Layer 6 of a small transformer language model trained on English Wikipedia (11 layers, counted from 0, width 96).
Take only the direct path to the model's output, skipping the later layers: a vector added to the residual stream pushes a token's score in proportion to its dot product with that token's output vector.

Output vectors of the tokens that the questions are about. A number n stands for (n - 500) times 0.005.
"ial": 570 527 451 475 431 622 466 456 496 445 469 658 435 488 427 612 478 498 477 543 432 480 452 595 407 683 367 568 594 487 549 595 580 587 486 430 520 469 484 373 576 561 434 536 450 400 516 620 355 623 578 537 620 525 385 443 570 578 569 638 437 515 558 551 540 462 477 450 458 585 492 458 444 348 629 552 498 413 536 377 545 494 404 464 421 450 525 357 410 496 535 410 491 680 390 471
"ot": 503 511 449 633 557 509 611 509 566 558 544 491 479 450 496 584 457 564 464 630 389 575 555 543 444 590 549 403 455 562 376 496 539 452 502 454 570 571 463 509 528 474 403 446 488 535 374 390 378 346 522 501 592 513 521 434 463 501 444 536 584 544 643 545 596 431 486 462 475 513 460 415 561 426 585 566 421 478 508 440 471 510 499 561 486 546 537 544 467 396 507 370 537 472 511 494
"B": 571 420 405 542 608 596 504 149 469 695 565 641 442 586 435 661 473 594 597 500 558 383 169 513 469 444 350 477 715 433 53 456 624 706 476 395 532 408 485 131 399 743 512 465 520 504 458 445 615 697 413 538 667 525 348 564 462 430 359 782 459 447 973 515 554 569 535 643 378 600 505 211 551 572 660 456 525 423 705 397 622 422 369 400 405 484 635 238 220 371 526 641 808 594 627 284
"ñ": 508 431 418 483 615 564 524 388 475 518 588 479 523 528 372 566 564 504 572 527 464 531 441 447 400 493 459 596 516 352 426 463 542 576 510 438 497 444 445 369 437 504 337 478 536 503 446 615 527 569 523 491 504 599 537 396 539 474 531 489 468 363 676 530 510 477 423 587 537 555 446 401 525 502 528 495 437 612 521 493 599 429 437 422 468 495 393 397 559 517 540 680 637 584 629 534
"\\": 571 422 404 542 608 596 504 148 469 695 564 643 441 586 434 661 473 593 596 499 558 382 168 512 472 443 353 477 714 432 52 455 623 710 475 394 534 407 485 124 398 746 512 465 519 503 457 445 615 697 412 538 666 524 347 566 465 429 359 781 458 447 973 514 557 571 534 643 377 603 504 210 551 576 659 456 524 422 700 396 625 422 373 403 404 483 638 237 219 375 525 644 808 594 627 283
"y": 571 420 405 543 608 596 504 149 470 696 562 641 442 586 435 662 473 594 597 500 558 383 169 513 473 444 350 477 715 433 52 456 624 706 473 395 535 404 485 125 399 743 512 465 520 504 458 445 615 697 413 538 667 525 348 564 462 430 359 782 459 447 974 515 558 569 535 643 374 600 505 210 551 573 660 456 525 423 701 397 626 422 369 404 405 484 635 238 220 371 526 641 809 594 628 284
":": 571 423 405 542 608 596 504 149 469 695 561 640 442 586 435 661 473 594 597 499 558 383 169 516 473 443 350 477 714 433 52 456 624 706 476 391 535 404 485 125 398 747 512 465 519 504 458 445 615 693 413 538 667 525 348 563 462 430 359 782 458 447 973 515 554 572 535 643 374 600 504 210 551 576 660 456 525 423 705 397 625 422 373 403 404 484 635 238 220 376 526 641 808 594 627 284
"^": 571 423 405 542 608 596 504 149 469 696 562 641 442 583 435 662 473 594 597 500 558 383 169 516 473 444 350 477 715 433 52 456 624 706 476 395 532 407 485 124 398 747 512 465 520 504 458 445 615 693 413 538 667 525 348 564 462 430 359 782 459 447 973 515 554 569 535 643 374 600 504 210 551 572 660 456 525 423 701 397 626 422 373 400 404 484 635 238 219 376 526 641 809 594 628 284
"ive": 620 580 370 582 487 500 583 481 468 473 423 553 480 419 520 456 483 429 397 428 555 358 490 416 525 305 589 579 438 509 467 447 493 529 472 520 526 390 406 498 580 577 500 418 494 471 545 483 528 671 511 426 589 529 549 496 446 542 627 627 461 470 629 557 531 539 502 490 385 560 500 416 477 435 579 576 567 301 535 517 476 570 489 420 552 446 502 385 593 482 556 519 448 642 572 467
"8": 571 420 405 543 608 596 504 149 470 696 565 641 442 583 435 662 473 594 597 500 555 383 169 513 473 444 350 477 715 433 52 456 624 706 476 395 532 404 485 124 399 747 512 466 520 504 458 445 615 697 413 538 667 525 348 564 462 430 359 782 459 447 974 515 554 569 535 644 374 600 505 210 551 573 660 459 525 423 701 397 622 422 369 404 405 484 635 238 220 371 526 642 809 594 628 284
"ary": 678 466 638 666 502 508 523 349 504 517 500 537 418 545 379 554 444 466 442 498 519 524 514 461 527 480 445 502 496 576 418 396 594 558 448 386 518 532 422 525 580 385 565 459 518 447 419 469 474 559 425 348 542 470 512 576 528 641 598 713 448 463 518 464 504 492 619 598 641 552 541 355 288 476 639 551 408 542 518 364 411 486 507 557 469 440 558 391 410 459 525 568 577 522 502 439
"ember": 490 388 501 717 669 530 585 426 419 547 477 412 382 658 363 390 597 528 589 509 548 507 483 570 472 470 584 455 578 346 422 526 561 549 461 475 533 494 483 476 554 556 476 460 463 435 457 665 595 515 636 307 537 553 373 534 422 526 434 721 445 574 573 445 464 506 563 468 502 478 519 413 455 573 514 580 412 559 544 476 543 365 521 446 498 400 486 495 407 542 510 464 481 481 574 336
"₹": 444 420 380 500 629 440 530 454 431 576 451 500 516 540 473 525 506 430 542 438 482 464 456 529 470 532 444 575 547 416 403 480 620 508 477 458 569 460 471 420 429 496 355 573 654 504 504 519 501 528 479 520 520 535 466 418 578 383 484 547 463 544 683 602 489 517 584 489 464 504 534 484 592 587 497 529 502 515 614 564 456 492 426 391 506 437 564 520 438 382 554 471 565 527 545 469
"I": 571 423 405 542 608 596 504 149 469 695 561 640 442 586 435 661 473 594 597 499 558 383 169 516 473 443 350 477 714 433 52 456 624 706 476 394 535 403 485 124 398 747 512 465 519 504 457 445 615 697 413 538 667 525 347 563 462 429 359 782 458 447 973 515 557 571 534 643 374 600 504 210 551 576 660 459 525 423 700 397 625 422 373 403 404 484 635 238 219 376 526 641 808 594 627 284
"ig": 537 479 393 386 448 553 503 584 475 482 541 464 466 544 435 364 586 440 534 499 452 531 585 452 452 432 571 541 522 330 488 626 504 487 453 333 432 525 375 548 543 628 360 524 469 526 489 493 544 508 559 453 531 627 509 523 536 523 480 529 474 477 605 494 450 519 504 547 504 462 554 461 568 512 490 562 415 531 509 565 607 551 589 506 470 524 556 460 473 438 371 486 532 551 495 479
"ish": 462 534 519 436 473 502 549 450 458 441 520 489 465 492 483 529 431 423 588 422 456 432 461 437 483 392 471 577 368 496 449 523 603 604 541 510 439 541 432 366 645 513 533 406 678 544 485 418 695 580 474 373 612 591 509 559 578 525 449 578 446 449 518 559 531 513 470 471 612 408 532 399 325 513 512 538 445 508 529 493 597 433 483 561 469 606 502 547 424 626 468 418 558 560 414 573
" le": 562 586 516 488 480 456 464 496 539 571 500 514 396 510 499 479 457 540 500 450 459 469 427 520 485 431 474 603 592 502 416 479 438 522 529 482 471 423 518 433 396 440 452 541 531 516 530 573 476 428 608 470 526 620 445 488 558 399 513 533 505 513 511 540 497 515 527 439 581 526 535 508 542 489 521 488 487 477 504 470 501 471 557 399 489 463 574 519 453 573 526 583 535 469 473 520
"j": 571 423 405 542 608 596 504 149 469 696 562 641 442 586 435 662 473 594 597 500 558 383 169 513 473 444 350 477 715 433 52 456 624 706 476 395 532 404 485 125 399 743 512 465 520 504 458 445 615 697 413 538 667 525 348 564 462 430 359 782 459 447 973 515 557 569 535 643 374 600 505 210 551 572 660 456 525 423 701 397 622 422 373 404 405 484 635 238 220 371 526 641 809 594 628 284
" t": 475 489 503 505 509 441 499 516 514 498 448 474 492 440 510 496 463 421 468 471 427 514 419 601 476 502 566 491 494 486 486 505 441 491 505 432 482 512 516 518 522 424 412 614 557 488 467 521 471 498 529 513 503 557 522 524 599 458 468 495 508 533 482 545 554 592 433 437 571 515 543 497 621 481 473 439 546 499 487 491 488 454 479 467 483 497 601 480 461 522 484 591 563 480 500 566
"n": 571 423 405 542 608 596 504 148 469 696 561 641 442 586 435 661 473 594 597 499 558 383 168 516 473 443 350 477 715 433 52 456 624 706 476 394 532 403 485 124 398 743 512 465 519 504 461 445 615 697 413 538 667 525 347 563 462 429 359 782 458 447 973 515 557 572 535 643 378 600 504 210 551 572 660 456 525 423 701 397 626 422 373 403 404 484 635 238 219 376 526 641 809 594 627 284

Output weights of attention head 2. The head adds the sum of these rows, row i times number i of z. A number n stands for (n - 500) times 0.00062.
o0: 384 474 595 447 520 522 594 454 401 700 435 607 442 442 493 419 408 565 352 301 636 383 532 755 358 530 316 395 575 303 371 646 379 483 297 970 523 539 409 629 439 734 325 396 496 359 593 574 636 331 547 549 456 358 767 407 593 250 634 451 523 648 378 501 466 460 443 268 513 657 444 307 561 677 253 588 652 657 718 779 549 322 626 614 565 561 429 331 622 450 454 308 389 411 720 519
o1: 475 641 477 599 606 472 557 424 617 384 435 593 371 637 505 209 392 471 536 481 641 492 474 477 419 470 493 557 631 603 476 718 443 750 258 635 500 439 557 456 612 504 651 450 508 434 307 721 602 521 719 316 467 503 214 370 502 583 618 471 468 579 605 462 523 578 270 418 644 580 387 263 290 380 467 506 359 770 609 551 636 483 514 547 362 432 575 457 660 411 445 606 354 492 628 435
o2: 461 490 534 482 607 470 542 504 499 476 323 713 439 718 641 326 625 674 701 598 714 650 705 381 351 559 363 635 605 292 526 383 455 464 635 313 381 641 477 366 470 486 344 395 731 491 424 512 551 307 639 445 449 467 449 541 365 707 275 574 554 411 341 537 741 427 649 451 618 442 684 451 598 394 471 575 436 367 471 395 406 303 581 492 599 486 522 416 756 450 418 318 392 588 564 666
o3: 377 641 251 708 563 421 711 532 516 423 527 704 297 511 522 349 511 413 337 376 445 457 714 429 458 718 552 448 343 489 510 573 271 259 668 341 547 598 388 553 744 478 469 695 362 416 481 300 653 316 463 459 487 575 562 559 297 687 523 506 676 630 418 234 486 373 524 448 504 531 467 503 629 592 474 428 577 248 564 357 589 478 703 506 466 358 465 575 692 662 379 729 698 408 437 525
o4: 447 525 418 229 607 477 614 379 545 630 423 420 709 584 452 457 562 461 341 669 367 431 153 633 629 497 346 746 730 471 417 370 330 541 523 537 315 490 580 604 259 362 444 367 572 544 730 392 625 523 637 488 665 637 586 442 621 316 627 560 320 489 401 346 405 401 674 751 521 448 517 632 504 552 470 384 622 383 369 467 603 549 303 321 453 704 630 402 417 600 547 534 515 620 509 759
o5: 461 420 524 513 499 339 502 496 422 607 610 383 402 370 240 582 446 515 315 382 354 559 406 473 584 354 593 466 414 443 619 751 469 441 447 737 481 395 694 332 530 278 662 549 543 625 485 370 216 640 792 428 425 481 566 353 358 505 322 343 509 579 554 594 483 435 396 762 614 686 494 631 647 439 264 598 558 441 506 612 622 808 451 656 356 573 723 747 503 645 599 472 511 505 564 353
o6: 492 755 617 516 413 508 580 557 659 524 171 410 420 232 406 529 643 402 345 419 662 487 343 290 427 661 367 521 621 623 235 421 544 320 575 387 507 733 382 598 586 483 593 406 196 348 359 562 538 222 527 689 409 525 677 196 662 506 442 589 515 430 427 214 461 558 539 604 661 374 568 194 622 366 637 489 659 655 418 420 700 519 507 389 543 527 567 554 564 616 84 589 524 479 633 723
o7: 678 540 353 222 761 675 565 524 447 526 480 487 549 527 410 562 369 619 470 547 714 466 545 401 584 557 465 702 607 674 404 510 627 644 460 463 522 313 406 334 473 571 580 493 488 561 531 404 485 585 420 734 567 444 337 544 666 527 489 437 423 482 677 455 318 349 407 637 401 631 506 538 371 257 388 306 505 663 443 616 636 784 529 409 659 578 438 431 505 478 484 435 417 539 368 222
o8: 502 187 513 508 504 146 366 435 739 413 520 384 580 384 475 593 575 344 369 558 447 585 256 444 557 418 720 531 647 499 501 776 434 363 343 389 410 590 549 597 474 374 483 531 432 736 641 458 560 539 582 421 370 597 501 443 429 440 430 470 628 561 347 513 439 503 653 636 471 624 367 752 678 707 281 467 629 364 549 530 639 631 641 631 472 566 350 355 534 331 600 365 588 646 388 505
o9: 441 734 681 649 405 506 333 398 487 420 417 388 619 448 398 683 660 505 593 513 277 396 655 416 790 333 566 574 422 602 636 535 551 177 582 248 496 503 386 606 478 305 280 509 592 591 472 394 712 520 326 405 629 405 614 555 515 503 636 348 584 438 440 393 453 522 529 517 425 707 371 331 205 614 590 624 478 472 544 299 859 457 604 514 507 519 526 539 423 528 526 476 485 603 584 559
o10: 323 405 397 622 787 389 459 621 662 326 603 720 537 211 583 666 407 419 581 446 587 368 541 537 252 590 603 374 459 506 534 601 748 624 534 455 501 588 390 601 561 286 467 503 177 521 662 501 580 263 491 614 500 369 661 648 800 608 421 338 654 584 484 558 446 459 682 405 483 527 298 395 394 481 379 504 456 327 510 201 331 463 571 451 566 367 462 672 458 518 557 474 350 430 421 581
o11: 322 701 635 25 381 354 476 444 779 483 558 273 383 260 406 662 594 635 529 398 465 385 450 398 532 464 267 389 736 518 483 586 469 409 724 543 404 543 613 725 508 699 571 620 564 707 473 535 480 587 573 403 510 371 486 413 581 521 482 531 654 558 679 598 439 732 621 320 360 433 655 529 335 578 511 627 218 640 378 526 624 577 628 369 531 499 425 472 456 357 660 324 760 434 505 317
o12: 452 370 433 647 630 518 413 397 561 350 448 639 540 553 575 739 497 626 531 360 455 642 641 667 424 591 390 344 219 475 459 453 424 542 585 651 438 448 596 491 545 773 560 472 283 401 534 670 491 518 466 383 424 477 522 545 388 379 578 523 600 378 418 514 425 480 588 644 629 319 584 525 469 261 462 600 558 361 479 476 384 556 431 616 520 462 427 477 667 515 513 465 446 590 243 944
o13: 461 422 418 715 131 591 304 471 595 568 320 590 441 505 652 625 556 442 574 615 387 578 502 406 587 717 564 611 700 431 599 688 357 460 402 430 697 664 446 275 613 274 413 283 445 528 498 530 440 345 426 450 417 305 609 565 635 190 568 571 306 690 370 554 509 464 691 627 426 481 441 457 628 401 496 611 851 234 414 754 642 516 637 605 453 388 480 408 538 591 437 562 498 424 48 623
o14: 519 539 394 600 599 541 337 714 616 543 462 703 495 306 486 502 532 616 570 609 673 440 491 522 409 605 241 449 662 323 415 455 682 606 613 608 504 569 441 490 494 662 247 522 439 534 507 380 485 609 343 490 590 702 534 659 626 324 497 451 313 429 564 802 638 477 397 690 196 429 552 550 620 428 573 732 583 669 460 479 647 214 529 391 392 523 362 473 351 367 612 296 571 541 283 455
o15: 465 285 345 521 592 507 626 615 549 586 425 449 525 543 563 334 549 379 562 679 407 529 515 469 275 361 527 694 448 253 498 536 651 485 567 497 556 548 463 561 438 442 322 562 678 421 554 686 527 520 383 476 361 508 495 637 506 398 606 590 458 562 504 589 608 633 676 432 605 526 536 494 602 289 576 416 534 678 552 314 376 464 494 530 505 653 486 413 473 464 492 371 562 625 491 514
o16: 266 439 527 547 426 709 161 348 272 550 422 687 460 562 512 453 600 395 541 434 490 575 489 463 475 442 877 458 546 316 419 491 472 260 456 380 458 499 553 648 215 525 672 610 558 477 466 270 412 329 583 575 642 433 421 472 484 368 400 584 490 649 540 468 501 852 401 575 629 502 621 497 510 549 631 619 454 477 476 397 531 790 576 788 484 588 432 652 647 720 747 462 462 418 688 480
o17: 324 458 564 489 282 650 425 461 357 327 466 375 721 467 399 549 474 453 389 626 181 583 400 520 787 544 744 554 620 441 589 386 426 212 493 214 348 636 680 638 558 331 320 489 413 540 635 589 615 603 614 500 474 502 457 729 398 385 366 609 704 405 445 534 341 446 568 505 454 397 493 710 379 571 444 356 627 263 511 521 490 676 374 510 322 463 451 596 586 598 467 452 527 672 512 704
o18: 504 626 582 434 357 647 613 295 329 546 792 253 185 331 684 532 483 620 443 207 568 744 296 610 339 485 425 370 435 484 388 867 416 584 312 650 538 350 557 440 625 516 614 293 192 408 544 317 416 293 398 166 593 632 375 543 410 493 687 609 593 681 766 143 532 349 630 694 559 437 761 417 760 783 360 524 523 710 803 741 446 555 591 569 619 589 490 395 850 579 578 679 363 458 546 235
o19: 507 661 323 560 542 326 596 370 706 253 502 252 579 585 510 573 509 344 300 383 389 440 592 535 580 578 451 403 402 736 518 804 367 577 468 623 491 609 308 303 644 620 423 366 508 300 625 494 435 368 548 654 493 376 856 317 437 726 646 489 688 524 353 459 468 334 601 477 556 644 575 476 600 226 292 591 693 448 744 438 380 329 562 501 308 402 725 369 596 536 506 437 548 325 334 720
o20: 331 442 524 605 462 460 393 435 592 432 663 540 482 525 397 426 612 863 243 350 601 384 656 503 493 529 289 224 62 528 81 524 547 565 539 597 555 441 595 517 729 584 400 508 703 254 381 493 655 438 395 616 671 690 693 444 441 388 718 346 748 584 427 596 513 154 602 464 699 468 777 485 535 527 511 511 552 737 542 380 558 471 525 310 401 311 501 310 431 469 519 564 508 526 387 532
o21: 434 456 630 437 502 445 614 648 556 425 515 399 635 535 725 521 272 445 505 475 669 209 602 486 601 636 357 517 527 721 220 408 466 562 586 741 419 496 462 476 448 482 318 722 601 543 410 531 549 350 696 499 444 619 419 232 375 701 413 364 909 639 483 271 478 282 410 643 528 417 330 516 736 485 308 437 727 476 571 314 461 620 508 582 364 312 442 420 384 565 423 904 614 278 457 417
o22: 458 348 634 281 670 568 527 512 365 632 254 516 535 643 393 353 297 278 397 369 666 423 597 597 417 745 596 390 670 252 633 507 278 678 347 679 438 407 543 701 255 742 339 511 589 506 509 628 398 592 500 396 565 580 638 466 472 263 553 673 445 568 510 341 454 407 451 565 407 543 610 253 624 255 374 553 649 479 735 751 365 452 552 567 492 434 511 517 586 499 405 419 598 393 695 599
o23: 484 483 687 498 430 522 377 520 349 588 279 540 370 460 368 349 504 558 495 372 607 602 230 489 276 561 272 422 680 280 573 337 483 468 358 579 384 440 588 383 493 752 577 557 431 613 430 651 466 390 590 441 605 557 507 732 432 428 499 494 532 365 532 458 492 614 500 652 571 355 359 641 703 646 618 366 458 451 511 470 556 537 543 502 588 408 257 512 579 533 383 391 682 532 666 387
o24: 508 335 413 592 502 589 458 586 485 584 548 517 530 428 750 585 263 690 456 462 284 494 117 470 527 303 704 509 642 596 602 656 428 410 557 507 590 605 666 577 491 253 686 636 688 282 703 385 529 179 582 435 397 306 275 704 405 517 447 245 485 435 378 443 361 471 737 286 266 447 219 755 299 510 342 508 634 461 615 474 630 609 526 715 686 425 540 633 477 490 724 514 594 484 685 481
o25: 511 627 605 527 758 403 372 540 468 612 607 371 559 438 466 730 317 561 695 571 444 597 624 582 412 600 545 511 432 490 393 410 377 702 388 721 441 239 533 323 656 454 493 328 589 708 384 636 578 517 467 683 450 467 273 500 366 510 465 351 263 483 671 622 520 330 643 650 464 448 437 393 504 703 357 400 401 844 472 763 423 434 674 521 373 416 489 581 160 479 182 697 388 474 541 520
o26: 517 325 518 782 583 386 292 514 455 429 461 450 447 534 649 568 279 544 413 284 372 521 704 677 565 550 652 432 428 486 340 760 507 593 564 663 531 521 461 386 432 459 476 600 574 593 610 476 484 358 441 318 556 587 379 697 397 328 410 664 595 516 457 553 389 497 373 759 367 467 528 391 478 508 809 423 653 628 691 761 428 525 459 565 535 744 451 481 507 511 371 347 483 444 399 499
o27: 597 330 662 545 415 443 378 448 712 386 534 574 644 341 600 484 552 390 432 567 210 420 322 738 413 307 807 492 610 407 618 549 538 401 534 467 649 513 770 646 335 298 617 740 833 481 606 584 376 676 766 428 447 461 375 540 375 547 230 376 534 400 510 443 328 457 541 589 428 585 289 849 225 374 316 398 713 494 603 626 467 799 197 716 504 689 438 622 242 553 518 459 479 543 512 375
o28: 557 372 444 552 667 286 402 536 833 388 443 530 454 589 362 470 440 508 423 598 418 352 433 497 500 559 754 575 385 582 359 797 571 472 448 566 591 489 451 300 474 360 447 373 691 497 627 414 410 373 387 927 514 542 542 391 621 376 443 512 681 375 388 495 522 464 392 652 355 565 571 473 413 574 432 412 754 431 637 764 750 613 314 610 171 681 406 423 484 628 591 394 648 526 412 645
o29: 495 646 219 472 285 279 688 579 541 662 421 467 518 420 489 441 644 621 448 478 404 513 398 416 464 626 383 407 625 751 212 478 607 546 534 578 392 578 590 501 806 393 417 370 589 300 513 765 650 358 637 542 634 534 554 507 412 551 477 504 549 658 434 249 740 547 586 486 846 407 644 494 588 606 456 393 476 631 368 290 361 419 620 434 467 303 685 432 388 463 268 708 465 513 403 556
o30: 603 362 525 356 406 421 342 425 724 393 484 434 359 491 273 586 547 545 317 450 504 706 548 660 298 735 677 638 495 630 511 689 295 358 305 633 463 611 475 528 495 456 541 560 453 611 463 439 307 206 719 719 445 454 500 402 678 588 591 471 419 780 212 494 300 260 506 523 639 408 519 662 841 515 418 226 541 241 457 517 589 725 458 495 243 453 388 347 622 549 841 431 627 605 238 660
o31: 709 652 481 457 654 569 265 452 519 345 436 600 570 689 599 533 158 543 730 381 438 448 584 529 755 370 440 844 387 523 555 213 498 394 624 381 458 421 578 370 607 544 684 538 554 807 338 604 505 659 565 258 226 415 468 591 223 838 323 330 676 420 585 268 280 441 443 459 528 394 306 380 244 493 572 301 622 632 470 347 524 375 524 668 489 520 515 635 406 681 674 564 406 448 843 336

Each question shows a token from some text and the vector z that the head gathered there. A number n stands for (n - 500) times 0.0039.

"ity": 428 594 489 392 591 476 488 380 428 406 486 580 492 490 611 551 484 448 419 531 446 549 503 386 615 387 483 489 543 513 541 587
Which two tokens does it push up most, strongest first? "ial", " le"

"N": 445 553 388 417 543 399 566 379 456 386 276 522 493 500 354 532 525 593 566 444 506 676 725 377 587 539 553 516 653 487 500 581
Pushed down most: "ial"

"st": 374 521 350 472 425 338 720 375 341 527 519 567 457 527 636 575 425 492 473 441 418 567 521 409 596 334 461 430 421 697 517 661
Which of these tokens does it push up most? "ary"

"es": 441 560 463 425 575 365 496 366 375 343 450 629 400 454 618 657 544 455 457 459 526 512 519 364 487 470 513 516 592 512 524 557
Pushed down most: "ive"

"l": 452 514 433 549 523 430 435 381 460 425 414 493 479 410 604 598 615 565 471 489 486 532 539 359 466 502 462 414 532 468 504 623
Pushed down most: "ial"

"gh": 357 407 483 448 564 425 398 310 456 411 538 350 323 421 584 725 580 539 479 588 491 460 420 267 503 310 573 559 668 449 622 474
Which of these tokens does it push up most? " t"

"2": 543 477 625 489 525 532 612 409 347 502 372 459 468 530 437 534 619 473 592 408 289 433 638 581 480 409 530 386 387 485 452 451
Which of these tokens does it push up most? "ember"

"p": 480 512 469 473 538 445 448 333 422 471 459 565 478 471 686 679 604 500 435 519 436 507 513 380 461 363 525 410 508 496 536 532
Which three tokens does it push up most, strongest first? "ial", "₹", "ig"

"ast": 326 537 492 461 555 503 509 370 405 432 391 542 608 465 541 534 511 547 460 503 441 540 518 492 408 408 513 474 447 476 542 545
Which three tokens does it push up most, strongest first? "ial", "ary", "ñ"

"end": 531 471 402 523 636 440 495 271 388 372 413 645 466 565 650 550 555 458 445 463 544 611 445 364 547 416 488 399 490 490 611 566
Which two tokens does it push up most, strongest first? " le", " t"

"ub": 510 581 561 464 662 411 574 457 437 545 420 569 511 412 538 590 637 646 453 518 492 538 425 403 563 417 554 448 519 549 594 554
Which of these tokens does it push up most? " le"

" le": 411 520 483 527 529 472 518 454 457 490 449 532 529 435 611 575 521 486 463 558 478 436 530 404 494 385 500 398 476 524 433 487
Pushed down most: " le"

"t": 506 481 464 473 659 385 378 396 410 458 302 585 410 553 615 657 421 492 448 721 542 649 408 326 519 331 506 413 646 457 517 530
Which of these tokens does it push up most? "ial"

" Ch": 459 573 493 483 546 417 533 421 456 460 403 497 421 420 571 665 584 436 421 663 518 444 589 389 529 393 410 414 551 496 489 499
Which two tokens does it push up most, strongest first? "ive", "ial"

"3": 450 538 526 461 663 448 467 339 475 468 426 603 492 457 687 682 588 493 477 463 460 468 522 488 521 425 491 383 460 479 466 545
Pushed down most: "ot"

"f": 502 412 368 725 516 292 562 244 333 289 479 432 423 338 798 837 714 541 433 624 632 401 485 268 609 580 630 395 594 608 665 590
Which of these tokens does it push up most? "ot"

" He": 403 596 563 448 535 427 517 452 476 490 422 505 501 443 599 615 548 508 457 547 425 426 492 424 498 447 427 376 491 482 428 515
Pushed down most: " t"

"and": 468 532 454 518 532 480 488 362 405 463 421 523 534 492 664 509 500 475 453 453 504 519 533 339 508 429 519 502 485 443 539 561
Pushed down most: "ig"

"er": 411 488 397 552 574 488 501 305 414 407 558 626 498 436 657 628 560 505 478 505 509 512 507 386 488 358 530 373 444 487 492 506
Which of these tokens does it push up most? "ot"

"an": 460 572 465 514 563 427 536 398 478 456 396 499 328 400 581 706 612 453 435 664 530 447 585 350 529 377 393 448 538 488 489 504
Which of these tokens does it push up most? "ive"

"ine": 360 454 424 522 490 428 521 282 490 458 518 533 518 373 614 745 597 401 438 537 512 485 546 307 542 453 503 522 538 391 541 411
Which of these tokens does it push up most? "ot"

"1": 538 661 511 540 559 525 517 252 455 436 290 526 268 410 541 772 601 453 542 387 555 530 567 444 481 338 543 420 487 556 523 502
Pushed down most: "ial"

"b": 489 456 566 578 594 414 531 238 554 443 412 658 315 492 565 797 725 452 364 599 393 461 463 275 543 338 606 475 689 474 654 612
Which of these tokens does it push up most? " t"

"ar": 565 533 399 537 575 324 466 173 451 437 401 573 128 586 693 652 656 613 609 568 555 619 325 170 623 328 461 462 536 432 640 486
Which of these tokens does it push up most? " t"

"c": 489 628 485 493 580 356 515 314 429 506 421 541 504 419 609 566 595 604 416 521 511 474 435 391 450 470 502 461 470 518 484 576
Which two tokens does it push up most, strongest first? "ish", "ary"

"od": 442 524 490 526 572 446 507 377 472 485 469 546 576 395 618 575 597 472 476 524 458 489 528 413 498 413 547 473 468 445 480 507
Pushed down most: " le"

"ac": 598 549 501 560 600 534 507 176 559 430 407 619 360 436 657 612 646 589 484 602 419 528 491 289 455 299 567 434 637 549 593 460
Which of these tokens does it push up most? " t"

"g": 445 533 441 485 545 438 482 335 462 540 499 639 505 507 680 572 539 447 418 555 479 493 524 407 497 392 501 330 517 505 521 473
Which of these tokens does it push up most? "ial"

"r": 353 529 602 576 563 438 494 156 439 482 423 451 362 402 552 760 700 572 446 540 461 475 545 252 387 337 466 511 592 479 554 567
Which of these tokens does it push up most? " t"

"ew": 452 436 472 627 544 425 452 409 430 462 354 472 560 500 604 626 600 503 437 547 414 547 583 369 564 502 478 482 586 479 463 530
Pushed down most: "ary"

"ro": 494 661 590 693 561 420 769 440 569 568 442 381 398 276 466 612 509 623 498 518 365 403 523 531 355 375 617 466 672 390 508 712
Pushed down most: "₹"

"n": 461 573 524 475 524 408 485 430 438 492 450 611 527 461 620 609 511 507 467 513 503 443 504 457 465 435 501 504 499 480 449 513
Pushed down most: " t"

"h": 482 530 469 481 579 416 533 357 455 500 396 494 408 475 563 714 595 478 465 596 486 457 547 362 516 381 385 428 552 493 496 538
Which of these tokens does it push up most? "ive"

"u": 456 516 516 479 550 447 484 408 465 429 534 447 445 455 586 574 506 509 484 550 479 423 496 359 509 371 541 526 595 429 557 477
Which of these tokens does it push up most? "ial"

".": 334 575 509 452 551 440 514 436 363 480 390 470 482 440 588 568 564 566 430 470 383 474 515 397 442 403 488 397 428 465 502 587
Which of these tokens does it push up most? "ary"

"s": 558 495 475 577 557 395 433 262 417 433 441 608 401 444 624 690 679 516 454 442 385 578 616 316 442 518 444 369 682 444 545 598
Pushed down most: "ary"

"ap": 477 515 502 468 558 397 500 391 402 491 465 460 510 429 601 671 607 495 452 520 439 515 506 350 470 351 520 499 544 468 557 552
Which of these tokens does it push up most? "ial"

"il": 423 531 524 472 599 421 471 369 454 395 436 544 457 467 658 627 639 525 437 523 464 485 456 390 459 389 530 418 513 505 525 512
Which of these tokens does it push up most? "ial"

"if": 468 573 421 548 537 503 556 397 452 355 352 485 579 449 674 515 598 609 356 555 535 508 467 414 438 411 547 551 418 542 497 650
Which two tokens does it push up most, strongest first? "ial", " t"

" S": 522 588 635 480 556 448 485 362 434 415 415 513 436 497 650 632 685 519 531 593 433 500 502 354 427 383 509 426 562 464 491 488
Which of these tokens does it push up most? "ig"